Layer 3 of a small transformer language model trained on English Wikipedia (10 layers, counted from 0, width 96).
A neuron adds its activation times its output weights to the MLP's output. To switch it off is to set its activation to zero at one token and run the rest of the model.

Output weights of the MLP neurons that the questions are about. A number n stands for n times 0.0028.
n6: 40 19 79 22 -45 15 -10 31 26 5 -19 28 7 -32 -30 -7 30 -48 -54 40 -5 -3 -6 -51 -38 49 -3 14 -21 62 4 15 -4 37 -42 0 6 22 55 -23 22 -58 1 19 19 -20 7 19 15 -7 25 9 -58 14 -15 1 45 9 -3 -3 33 25 -4 -9 -10 -19 -16 12 25 23 -12 17 -9 18 -28 -33 4 16 14 -44 44 7 32 -43 -51 -19 -49 20 -30 -17 -26 -4 -2 -30 -1 -53
n11: 51 -7 36 34 28 -12 -15 18 -24 -53 12 47 -1 -4 -12 -29 -20 -15 52 35 15 -23 -8 -1 -3 -17 48 11 2 16 0 -38 -27 6 -52 -35 15 28 -20 -13 -22 26 6 -48 -17 19 63 -5 -20 -21 26 31 -28 -25 21 12 -2 25 -3 -21 -2 -20 32 55 7 -23 -19 61 4 -51 21 -43 -1 -42 -9 -5 -23 44 28 11 5 28 -50 15 -59 40 0 -21 32 20 -66 1 -3 30 4 -18
n18: 23 22 -5 16 -21 26 5 20 -4 -30 14 -58 6 30 2 14 8 -19 -19 2 -34 -37 -6 -40 -11 4 35 -5 -11 8 -14 -32 -15 -51 20 -4 -19 -6 2 50 -42 -19 21 -10 4 58 -32 12 59 4 21 -68 -22 48 -33 15 -8 67 -2 19 -26 -58 -11 11 4 -51 54 -11 37 29 -31 -22 -5 -3 24 32 48 42 -29 32 -26 69 -6 8 -18 40 34 -32 -7 -27 -11 33 -39 6 -45 -34
n36: -21 22 5 30 13 1 0 -29 -25 -10 -37 -55 -8 0 12 29 -28 -13 -33 6 74 23 7 13 -35 -7 -8 34 3 5 18 20 -1 6 -15 -79 -68 -41 -24 12 -3 -3 28 55 19 -22 -4 -12 62 47 -50 19 5 6 5 -15 -17 -39 7 45 -46 -2 20 58 20 -35 -23 8 -40 -12 19 8 -13 7 -33 -8 -21 -14 13 37 42 -62 29 -4 -20 35 -14 59 -10 19 -7 16 40 -22 -1 11
n41: 7 15 27 -3 18 -14 -10 14 -25 -7 -23 44 -16 -10 -19 -37 13 -16 -32 17 57 -38 -32 18 -8 14 39 9 -25 31 -40 7 -5 7 26 -14 41 22 -76 19 -17 -3 24 62 12 -35 19 21 -9 -1 -25 -25 30 31 11 -63 -34 5 -42 23 -68 -26 -4 39 -29 -36 -2 -27 -15 12 21 34 -18 -37 -17 -8 31 -29 25 40 -7 -67 1 12 -8 25 -16 2 1 -51 62 -28 43 27 50 -12
n42: 46 -5 20 -49 72 11 55 -31 -59 12 17 -30 26 -33 5 20 44 14 45 29 11 -36 24 -11 36 -19 -50 0 -8 -27 18 4 2 -8 -12 -17 8 8 -18 -24 -36 -26 20 -26 -6 2 -22 20 6 -35 27 -29 -53 56 40 12 18 -37 24 18 -40 8 -7 1 12 41 -29 38 -15 -22 26 31 -4 20 -1 -20 -18 -32 6 5 -79 8 -19 6 -44 -19 16 -11 12 57 58 -19 -14 8 -35 -58
n94: 33 -18 -2 1 -11 19 14 -7 -14 18 -48 -42 32 3 -14 -5 21 30 35 -48 3 8 9 -8 24 -36 16 2 -18 42 -24 25 15 30 15 -54 17 -49 -5 22 10 -4 34 25 -11 -6 -34 -3 -54 20 -7 -8 -9 14 16 0 39 -6 -43 -4 18 3 -12 27 -48 30 -30 12 20 -56 -31 -29 28 -6 73 -8 19 19 26 -61 16 8 -11 68 6 -10 20 27 -24 -39 -21 42 17 -20 21 30
n124: 8 -19 -32 -45 50 -39 -33 42 0 -24 37 0 0 -34 -9 21 11 26 -7 -43 -40 33 -23 -5 -9 -15 -27 -9 17 -52 -6 -59 5 -22 42 -52 -7 -1 73 -30 6 11 32 12 -3 22 -2 41 -18 7 21 13 26 -5 44 -30 -3 27 -46 41 15 32 38 33 22 -40 -31 -1 -21 20 19 -78 36 -1 -4 48 9 14 19 21 8 -10 1 -4 -13 12 59 -30 -50 18 28 12 -33 -12 22 6
n155: 5 43 -21 -45 -10 3 -1 -8 2 10 13 87 -18 56 -14 -30 14 2 -78 24 19 36 3 53 -15 26 50 23 49 3 -9 -33 -23 32 21 4 5 -35 25 -22 -4 8 36 -11 5 8 13 25 9 -46 31 -1 11 46 39 -12 13 23 14 -2 -17 -31 -37 12 -20 -35 -74 -5 -37 37 1 -9 -24 -18 -40 4 0 -10 5 20 -11 -29 -2 -36 39 23 -3 2 -8 -33 -47 -18 -9 -32 -52 46
n162: -1 22 34 24 -46 -51 -1 -8 40 38 -14 -14 -20 18 -32 -54 16 16 -34 16 17 -20 -46 -21 10 38 30 -25 -11 -39 16 18 -2 9 -16 15 28 -4 6 23 -15 42 -5 -33 24 34 -81 19 -9 13 0 -50 -60 -11 73 -8 24 1 -56 -43 12 -30 -31 -24 4 45 27 8 42 13 22 21 41 34 28 3 -5 -7 3 17 12 -20 11 -21 -12 -30 -12 46 13 8 1 43 15 42 -20 41
n169: -8 -20 25 -15 28 27 -18 29 4 1 -15 -29 85 -40 48 34 4 24 -10 -24 13 -19 -45 -25 78 6 -4 3 37 -1 26 -7 1 -10 18 -28 -2 18 -25 27 20 -55 4 -30 -11 44 9 7 -25 24 -23 -30 -61 -40 33 31 10 -44 29 -27 3 6 10 3 59 11 -2 -48 -4 55 26 22 -20 52 6 -12 18 -94 -5 -5 23 -55 75 -28 -33 -24 -27 21 -36 18 -22 44 17 11 -45 17
n170: 24 -37 -34 -51 5 15 52 26 5 50 -11 22 -16 1 -18 4 43 8 53 -25 -3 -37 -28 22 12 -1 62 11 -5 1 -11 35 16 -46 50 -21 -54 25 15 12 31 -10 34 46 -9 -21 -14 -26 53 15 2 -45 -7 -4 -23 -34 23 -13 -50 -29 10 -14 -15 6 -36 -15 -34 -52 67 -38 13 -43 -24 14 35 0 -26 -2 30 16 23 58 30 -39 20 3 -29 -1 -8 13 6 1 11 -11 28 -18
n185: 41 2 -3 -12 4 -8 -25 -35 -36 -5 1 -19 -22 -18 -28 -5 -30 67 55 -5 -7 -41 6 34 18 -37 -30 -36 1 -14 -18 40 28 -6 -25 46 6 81 -36 3 11 32 -4 19 -33 0 13 -28 9 17 -49 42 28 26 47 30 -30 -66 -15 -74 -29 4 31 -26 3 27 8 23 -35 -3 -30 12 44 12 3 33 -14 47 0 -6 -47 -3 -31 -80 17 -34 -7 13 68 -12 0 11 -23 8 -13 -22
n198: 14 1 42 -27 57 -5 10 -23 26 22 23 -7 37 -44 -31 26 33 3 20 5 36 -1 3 2 -12 10 -30 -25 11 12 43 7 32 13 -14 -4 32 -41 -40 -7 1 2 -9 -30 -57 -4 20 -14 17 0 -10 -22 48 -60 12 9 13 -15 11 19 12 17 -18 -51 -26 -21 -3 -2 -3 2 -2 54 43 28 -8 -29 -35 32 23 50 -1 7 30 -22 -26 -41 -35 -2 -1 -60 37 20 -14 23 -57 -62
n235: 35 13 29 -30 -15 2 19 -42 5 -9 -22 -55 -3 35 66 7 24 -37 42 -19 -20 25 -32 -28 -49 4 15 -17 21 -1 24 42 15 10 -47 14 -8 5 -37 -1 -1 5 -32 -20 -30 -36 -20 -29 35 -25 11 28 8 -49 42 -22 -18 -16 53 -24 4 37 53 5 -73 11 -17 1 2 -15 50 -7 43 11 -8 -52 4 17 -8 9 51 29 -2 7 25 21 4 17 41 -6 11 23 -30 -38 -26 38
n250: -12 40 20 -27 10 17 -10 48 9 56 17 -17 33 -2 48 -10 -14 -39 71 6 -23 -27 12 -27 -11 -30 -9 13 -19 8 -70 -82 -23 22 10 -9 22 -12 26 -33 -16 34 -42 -14 -44 -25 65 -20 -11 54 23 -63 -31 4 -31 -1 -2 33 -24 -26 -4 57 -20 15 16 28 24 -4 2 8 -1 69 36 -31 9 -37 -7 -46 6 0 42 6 -7 -8 10 47 -49 -2 -1 -11 -3 35 -10 60 -25 -21

Each question names a token from some text and the token that comes next. It shows the activations a of the neurons there, in the order above. A number n stands for n times 0.05.

Then comes g, the gradient of the next token's log-probability with respect to the MLP's output, scaled to length 1. A neuron's effect is roughly proportional to its activation times (output weights . g). A number n stands for n times 0.0052.

"am", then "s"
a: -1 6 -1 3 0 0 2 5 1 -3 1 0 0 0 -1 -1
g: 8 6 8 18 15 23 -28 11 18 -6 -5 -28 -22 9 -12 -16 -8 -1 7 -10 -41 -16 10 5 55 32 -18 4 18 4 -26 7 -9 17 -16 11 -59 -39 0 25 -4 17 32 28 6 25 3 -19 21 55 -10 -3 -28 -16 2 -2 -15 5 10 1 -6 0 30 -5 -14 -14 -2 -7 -19 -30 -11 32 23 -21 20 -14 22 12 5 -12 6 3 2 -28 -14 -19 -21 26 29 -5 3 -22 6 -20 5 3
Switching off which neuron hurts the next token most? n36

" pro", then "t"
a: -2 0 -10 -2 1 -1 -1 -1 0 -4 2 -4 -4 0 0 -1
g: 19 0 -20 -22 37 -29 1 0 -23 5 34 -3 -17 -27 5 -41 4 26 -1 -33 -10 7 3 -9 10 -26 -10 16 -7 -10 18 22 21 19 -6 9 3 32 7 -22 0 4 56 -2 -9 -18 49 5 4 -15 44 46 -20 8 -2 -8 5 -12 -6 9 10 -10 -14 22 -22 -5 3 -1 -10 -5 -17 14 11 24 -19 9 -20 -2 -9 -1 -7 -2 -59 2 -5 23 -15 -37 2 30 1 -6 19 -7 7 -24
Switching off which neuron hurts the next token most? n18

"ew", then " Y"
a: 3 21 -2 0 1 1 -3 1 -1 0 1 6 0 2 4 0
g: 29 26 -11 11 6 -5 -16 5 -17 9 -4 -1 18 -31 5 13 -19 10 20 20 45 -37 3 -2 -32 12 -17 -15 -12 -28 15 -11 -13 2 -6 5 -7 6 7 17 -23 -15 -33 12 8 7 -17 38 11 27 -5 -27 -6 -3 34 16 -27 -12 11 35 26 16 -21 -31 11 -34 10 33 1 55 24 7 -5 -1 -9 4 -4 -8 -24 -2 -12 10 9 -27 12 -33 -9 -28 8 -35 3 26 -19 26 1 -11
Which neuron, switched off, raises the next token's probability most? n11

"ies", then ","
a: 0 0 0 -4 1 9 2 -2 0 6 0 1 0 1 0 0
g: 4 -28 19 -29 0 -8 5 22 5 -29 -18 10 7 -43 17 -15 21 -21 4 36 -10 30 29 16 16 10 -32 -2 26 7 3 -23 -3 25 3 -39 1 -12 9 -8 13 0 -3 -33 15 52 -21 23 -32 7 23 -16 -16 55 -32 -1 -15 6 -18 11 15 -5 20 -7 23 -14 17 -52 -16 -21 7 -10 -1 1 19 1 -9 -7 0 -12 -17 -6 33 -9 12 3 6 16 9 -6 14 -7 -31 7 2 4
Switching off which neuron hurts the next token most? n42

"if", then "i"
a: -1 1 -2 -4 2 0 2 0 0 -6 -3 0 0 -1 -6 8
g: 26 -2 32 -22 7 -4 25 3 5 16 17 17 -24 -9 26 -27 -11 -17 -7 18 -29 5 -24 -8 -16 41 24 -24 6 5 6 13 -3 22 22 -11 -22 -28 3 13 16 -8 -11 -10 -2 1 31 -48 13 11 31 13 -26 13 12 -30 -3 -20 3 4 -11 -4 11 -31 15 9 29 -9 -16 -38 -30 8 -16 -23 -3 -26 5 2 8 5 2 5 -24 -13 46 17 -7 7 -58 33 16 -1 -7 19 17 6
Which neuron, switched off, raises the next token's probability most? n235

"v", then "is"
a: -1 0 2 0 4 3 -2 4 0 4 -1 -7 -5 -1 0 -3
g: -18 7 6 39 22 18 6 4 -21 4 -21 4 -3 -18 15 -10 27 -4 -39 -14 9 40 -20 -25 -38 -2 20 -12 17 -14 9 -17 -9 17 -7 4 -14 1 -5 5 5 9 -16 -20 -8 -14 31 -37 19 35 19 1 -19 29 7 -27 29 16 21 39 -22 -14 1 9 48 12 11 -3 -5 -17 -22 24 -4 -11 17 4 -1 -19 14 11 -11 7 -31 15 6 -4 9 -54 -20 -23 -28 18 8 18 -30 2
Which neuron, switched off, raises the next token's probability most? n250

" Ar", then "ch"
a: 11 9 -7 0 0 0 -1 -1 -3 -4 4 5 0 0 3 0
g: 30 12 15 -12 31 17 32 -22 17 -5 -21 -34 1 18 -18 17 -15 25 -30 -2 28 8 7 -30 -16 0 3 14 22 0 5 -25 -30 -4 18 -8 9 5 -39 -6 16 10 1 -15 17 -16 -13 -28 -3 -7 -24 -28 7 -3 -38 -3 33 12 -27 -19 -12 6 11 8 29 8 -33 29 -21 2 14 5 18 33 -1 6 -22 -19 11 -23 16 15 10 12 -37 -15 36 -7 42 24 7 -18 -12 3 15 -30
Which two neurons, each switched off alone, lower its probability most, in order? n11, n155

"ok", then "y"
a: -2 4 1 0 -1 -1 1 1 4 -7 0 -16 -15 4 0 -1
g: 9 -8 -7 13 -1 -8 -47 17 38 -16 -8 -25 6 11 52 -4 16 -5 -4 2 -4 8 -13 -16 -10 4 1 16 -7 0 14 -26 -26 8 -34 -24 -1 -15 2 -7 7 -1 1 36 -3 -2 6 15 -45 -18 3 -10 17 32 4 22 6 -22 -11 27 -9 -6 27 19 0 -12 6 5 -42 -9 -46 -7 -14 63 10 -16 34 19 -7 37 -9 1 -41 3 16 24 12 5 3 -24 1 8 -18 4 4 -2
Switching off which neuron hurts the next token most? n170

"[", then "p"
a: -2 2 5 -2 2 2 0 9 1 0 -6 0 -4 2 -30 0
g: -25 -22 -9 31 -18 1 27 23 -42 -3 -29 -6 1 4 -12 34 1 20 -18 -14 -44 -19 3 1 -8 11 -4 -36 17 -1 -25 9 11 10 0 -7 18 37 7 -29 -20 27 21 6 14 -12 -28 26 -21 -4 8 -12 13 -30 20 -11 -8 9 -28 -3 15 11 17 -49 19 -21 6 25 16 -4 3 -8 -30 12 19 20 23 -1 14 1 27 6 10 2 37 -50 6 -19 -24 14 14 25 8 4 2 -12
Which two neurons, each switched off alone, lower its probability most, in order? n235, n124

"r", then "iv"
a: -2 -1 -1 1 -1 -2 0 -4 -1 0 1 -2 -6 -28 0 2
g: 16 -31 -7 8 -3 4 -31 6 -7 -2 24 -3 -36 1 12 -40 17 -14 8 -9 15 17 13 11 -5 7 -4 -12 -24 16 -11 10 8 -10 61 3 -22 21 31 16 -36 41 -19 -10 -2 4 -10 -11 12 28 9 -9 16 -1 -39 18 7 3 -36 11 14 -15 6 -10 -6 3 40 11 3 -5 -7 4 1 21 -62 13 23 3 14 -14 12 18 2 -6 -4 35 -19 -38 -29 -28 -17 0 6 -1 -17 19
Which two neurons, each switched off alone, lower its probability most, in order? n198, n42

"iz", then "ation"
a: -1 -1 0 -3 1 0 -2 5 1 2 0 -1 9 9 7 1
g: 10 -9 -32 -3 -11 -5 -15 1 -11 9 37 5 7 66 4 -45 7 16 4 21 -41 2 -10 6 14 0 3 9 -8 -1 11 25 11 18 49 43 1 10 13 0 19 -5 24 -7 0 -9 -4 -37 -3 6 -64 -7 -17 -4 8 -7 20 27 -16 -37 19 -2 -8 0 -2 -20 4 29 -5 1 3 1 15 -46 -16 22 22 2 -30 10 -15 13 -13 -29 -17 -4 -1 7 -8 -13 0 -21 -1 -5 7 3
Switching off which neuron hurts the next token most? n185

",", then " he"
a: -3 3 1 0 0 0 1 0 2 -8 3 -1 -1 -1 0 -6
g: 0 -22 -11 -24 -8 3 -9 48 2 8 0 -21 38 -3 46 -4 -6 -6 14 33 24 4 1 -31 -49 7 -9 -4 -8 -3 -44 -12 3 4 -5 9 -13 2 15 -3 6 9 5 -6 -21 17 -17 22 -5 -33 23 -8 -11 12 15 -9 -11 -10 32 6 -26 8 0 -13 11 -1 -3 41 -4 9 -8 12 -32 30 46 52 -5 1 -37 6 -25 -6 6 -2 17 -6 -27 4 -8 -23 3 -1 19 -24 -22 26
Which neuron, switched off, raises the next token's probability most? n250

"a", then "ac"
a: 7 -3 1 1 -5 4 1 -1 0 -1 -4 0 0 2 0 7
g: -18 33 2 60 -34 9 -13 -17 -9 0 -11 -38 28 4 6 1 -20 -10 7 -45 -5 -23 30 20 17 8 12 -6 40 -4 -28 3 -19 -21 -21 0 -1 26 4 -31 -13 -4 -25 -2 3 -2 22 -13 -20 22 6 9 -4 16 -28 4 -27 8 27 -17 -4 19 12 4 -24 -23 -42 -19 -2 23 9 32 11 25 8 8 -31 4 -33 2 -7 -4 -1 2 14 15 19 -21 27 25 27 0 3 20 -4 10
Switching off which neuron hurts the next token most? n250

"ist", then " at"
a: -1 1 2 2 0 1 3 -2 -13 0 1 1 -3 1 0 -4
g: 34 8 -21 -15 14 2 -8 -32 -14 -31 1 26 17 -2 14 -1 -17 3 8 6 3 20 -41 -4 -7 13 15 25 15 5 -17 -3 31 -14 14 6 17 3 13 -8 41 16 5 5 3 3 -11 12 3 -28 20 -1 -5 -34 8 -18 -8 44 -46 -6 -3 -36 -1 -42 14 -10 -12 -10 -18 -11 4 -25 41 11 18 29 -8 -27 -9 8 25 -4 -9 -1 0 -44 -19 11 -39 -2 12 49 2 3 12 6
Which neuron, switched off, raises the next token's probability most? n155

"id", then "ar"
a: 0 1 1 0 -2 1 27 0 0 1 -1 1 0 4 1 1
g: 13 33 -21 10 -17 -1 -3 5 9 -19 37 24 -1 6 7 16 -15 9 -22 -18 40 32 32 15 -15 2 21 -16 -43 -12 8 42 18 9 -33 23 8 24 -19 -35 3 11 -11 -2 30 -13 -3 -16 -26 14 -10 -13 13 13 -28 -50 13 19 -4 19 -14 -13 -5 -5 -5 -11 22 -7 16 22 19 5 13 -37 -50 2 -4 -19 -5 1 26 -30 14 14 -21 -10 -4 -12 -16 6 17 -16 -13 1 21 -13
Which neuron, switched off, raises the next token's probability most? n94

"l", then "ic"
a: 1 3 -2 0 17 22 2 1 0 1 0 1 6 0 0 7
g: -15 -28 4 -24 16 -26 -19 29 24 -5 17 -20 9 1 -15 -16 -28 21 -8 7 -20 8 15 27 5 5 11 6 -8 14 8 -14 17 -36 54 -16 -8 -2 0 -12 -8 13 -2 13 23 17 -2 56 29 6 -31 8 -6 -19 -22 -18 -5 26 -2 -3 12 -10 6 -13 -29 -7 26 32 -45 25 24 3 -1 1 -8 16 -21 -8 21 13 -17 18 7 -5 -19 16 -31 -13 37 -40 -2 -40 -4 3 12 -7
Which neuron, switched off, raises the next token's probability most? n42

"ed", then " his"
a: 8 0 -1 -2 2 0 -16 -6 0 -3 -1 2 -1 -2 -2 0
g: -13 19 9 -5 -7 29 -43 11 -19 16 8 -23 -11 2 -18 -13 -27 27 7 1 14 -15 25 15 -32 9 6 18 41 20 30 0 -56 -3 20 15 22 -11 10 6 -22 -9 -1 -15 -7 11 -27 -19 5 11 -17 -1 -5 40 -10 -39 -9 -10 8 -2 9 -4 -31 -19 40 -7 10 -4 11 -4 36 11 8 -1 17 2 7 -47 -13 -15 18 11 27 -13 2 12 -22 3 17 -2 38 -42 -12 -17 15 -5
Switching off which neuron hurts the next token most? n94

"ial", then " A"
a: 4 1 4 -18 -2 0 -5 -6 -3 -6 -3 0 -6 0 1 -3
g: 11 0 11 -8 0 -10 -11 5 -3 -3 21 14 -3 15 -7 12 -22 -9 -13 2 5 9 -7 27 -44 -13 11 10 39 2 23 -9 -8 -23 19 10 9 26 -56 19 -2 -12 9 -2 -34 -13 5 47 -29 -25 -9 -14 26 29 -38 21 11 -19 -7 -19 40 22 4 -15 0 14 1 -3 11 19 4 8 -20 -13 10 -29 13 -4 -22 0 -44 46 11 12 18 3 -23 7 3 -39 -18 -33 10 23 0 6
Switching off which neuron hurts the next token most? n36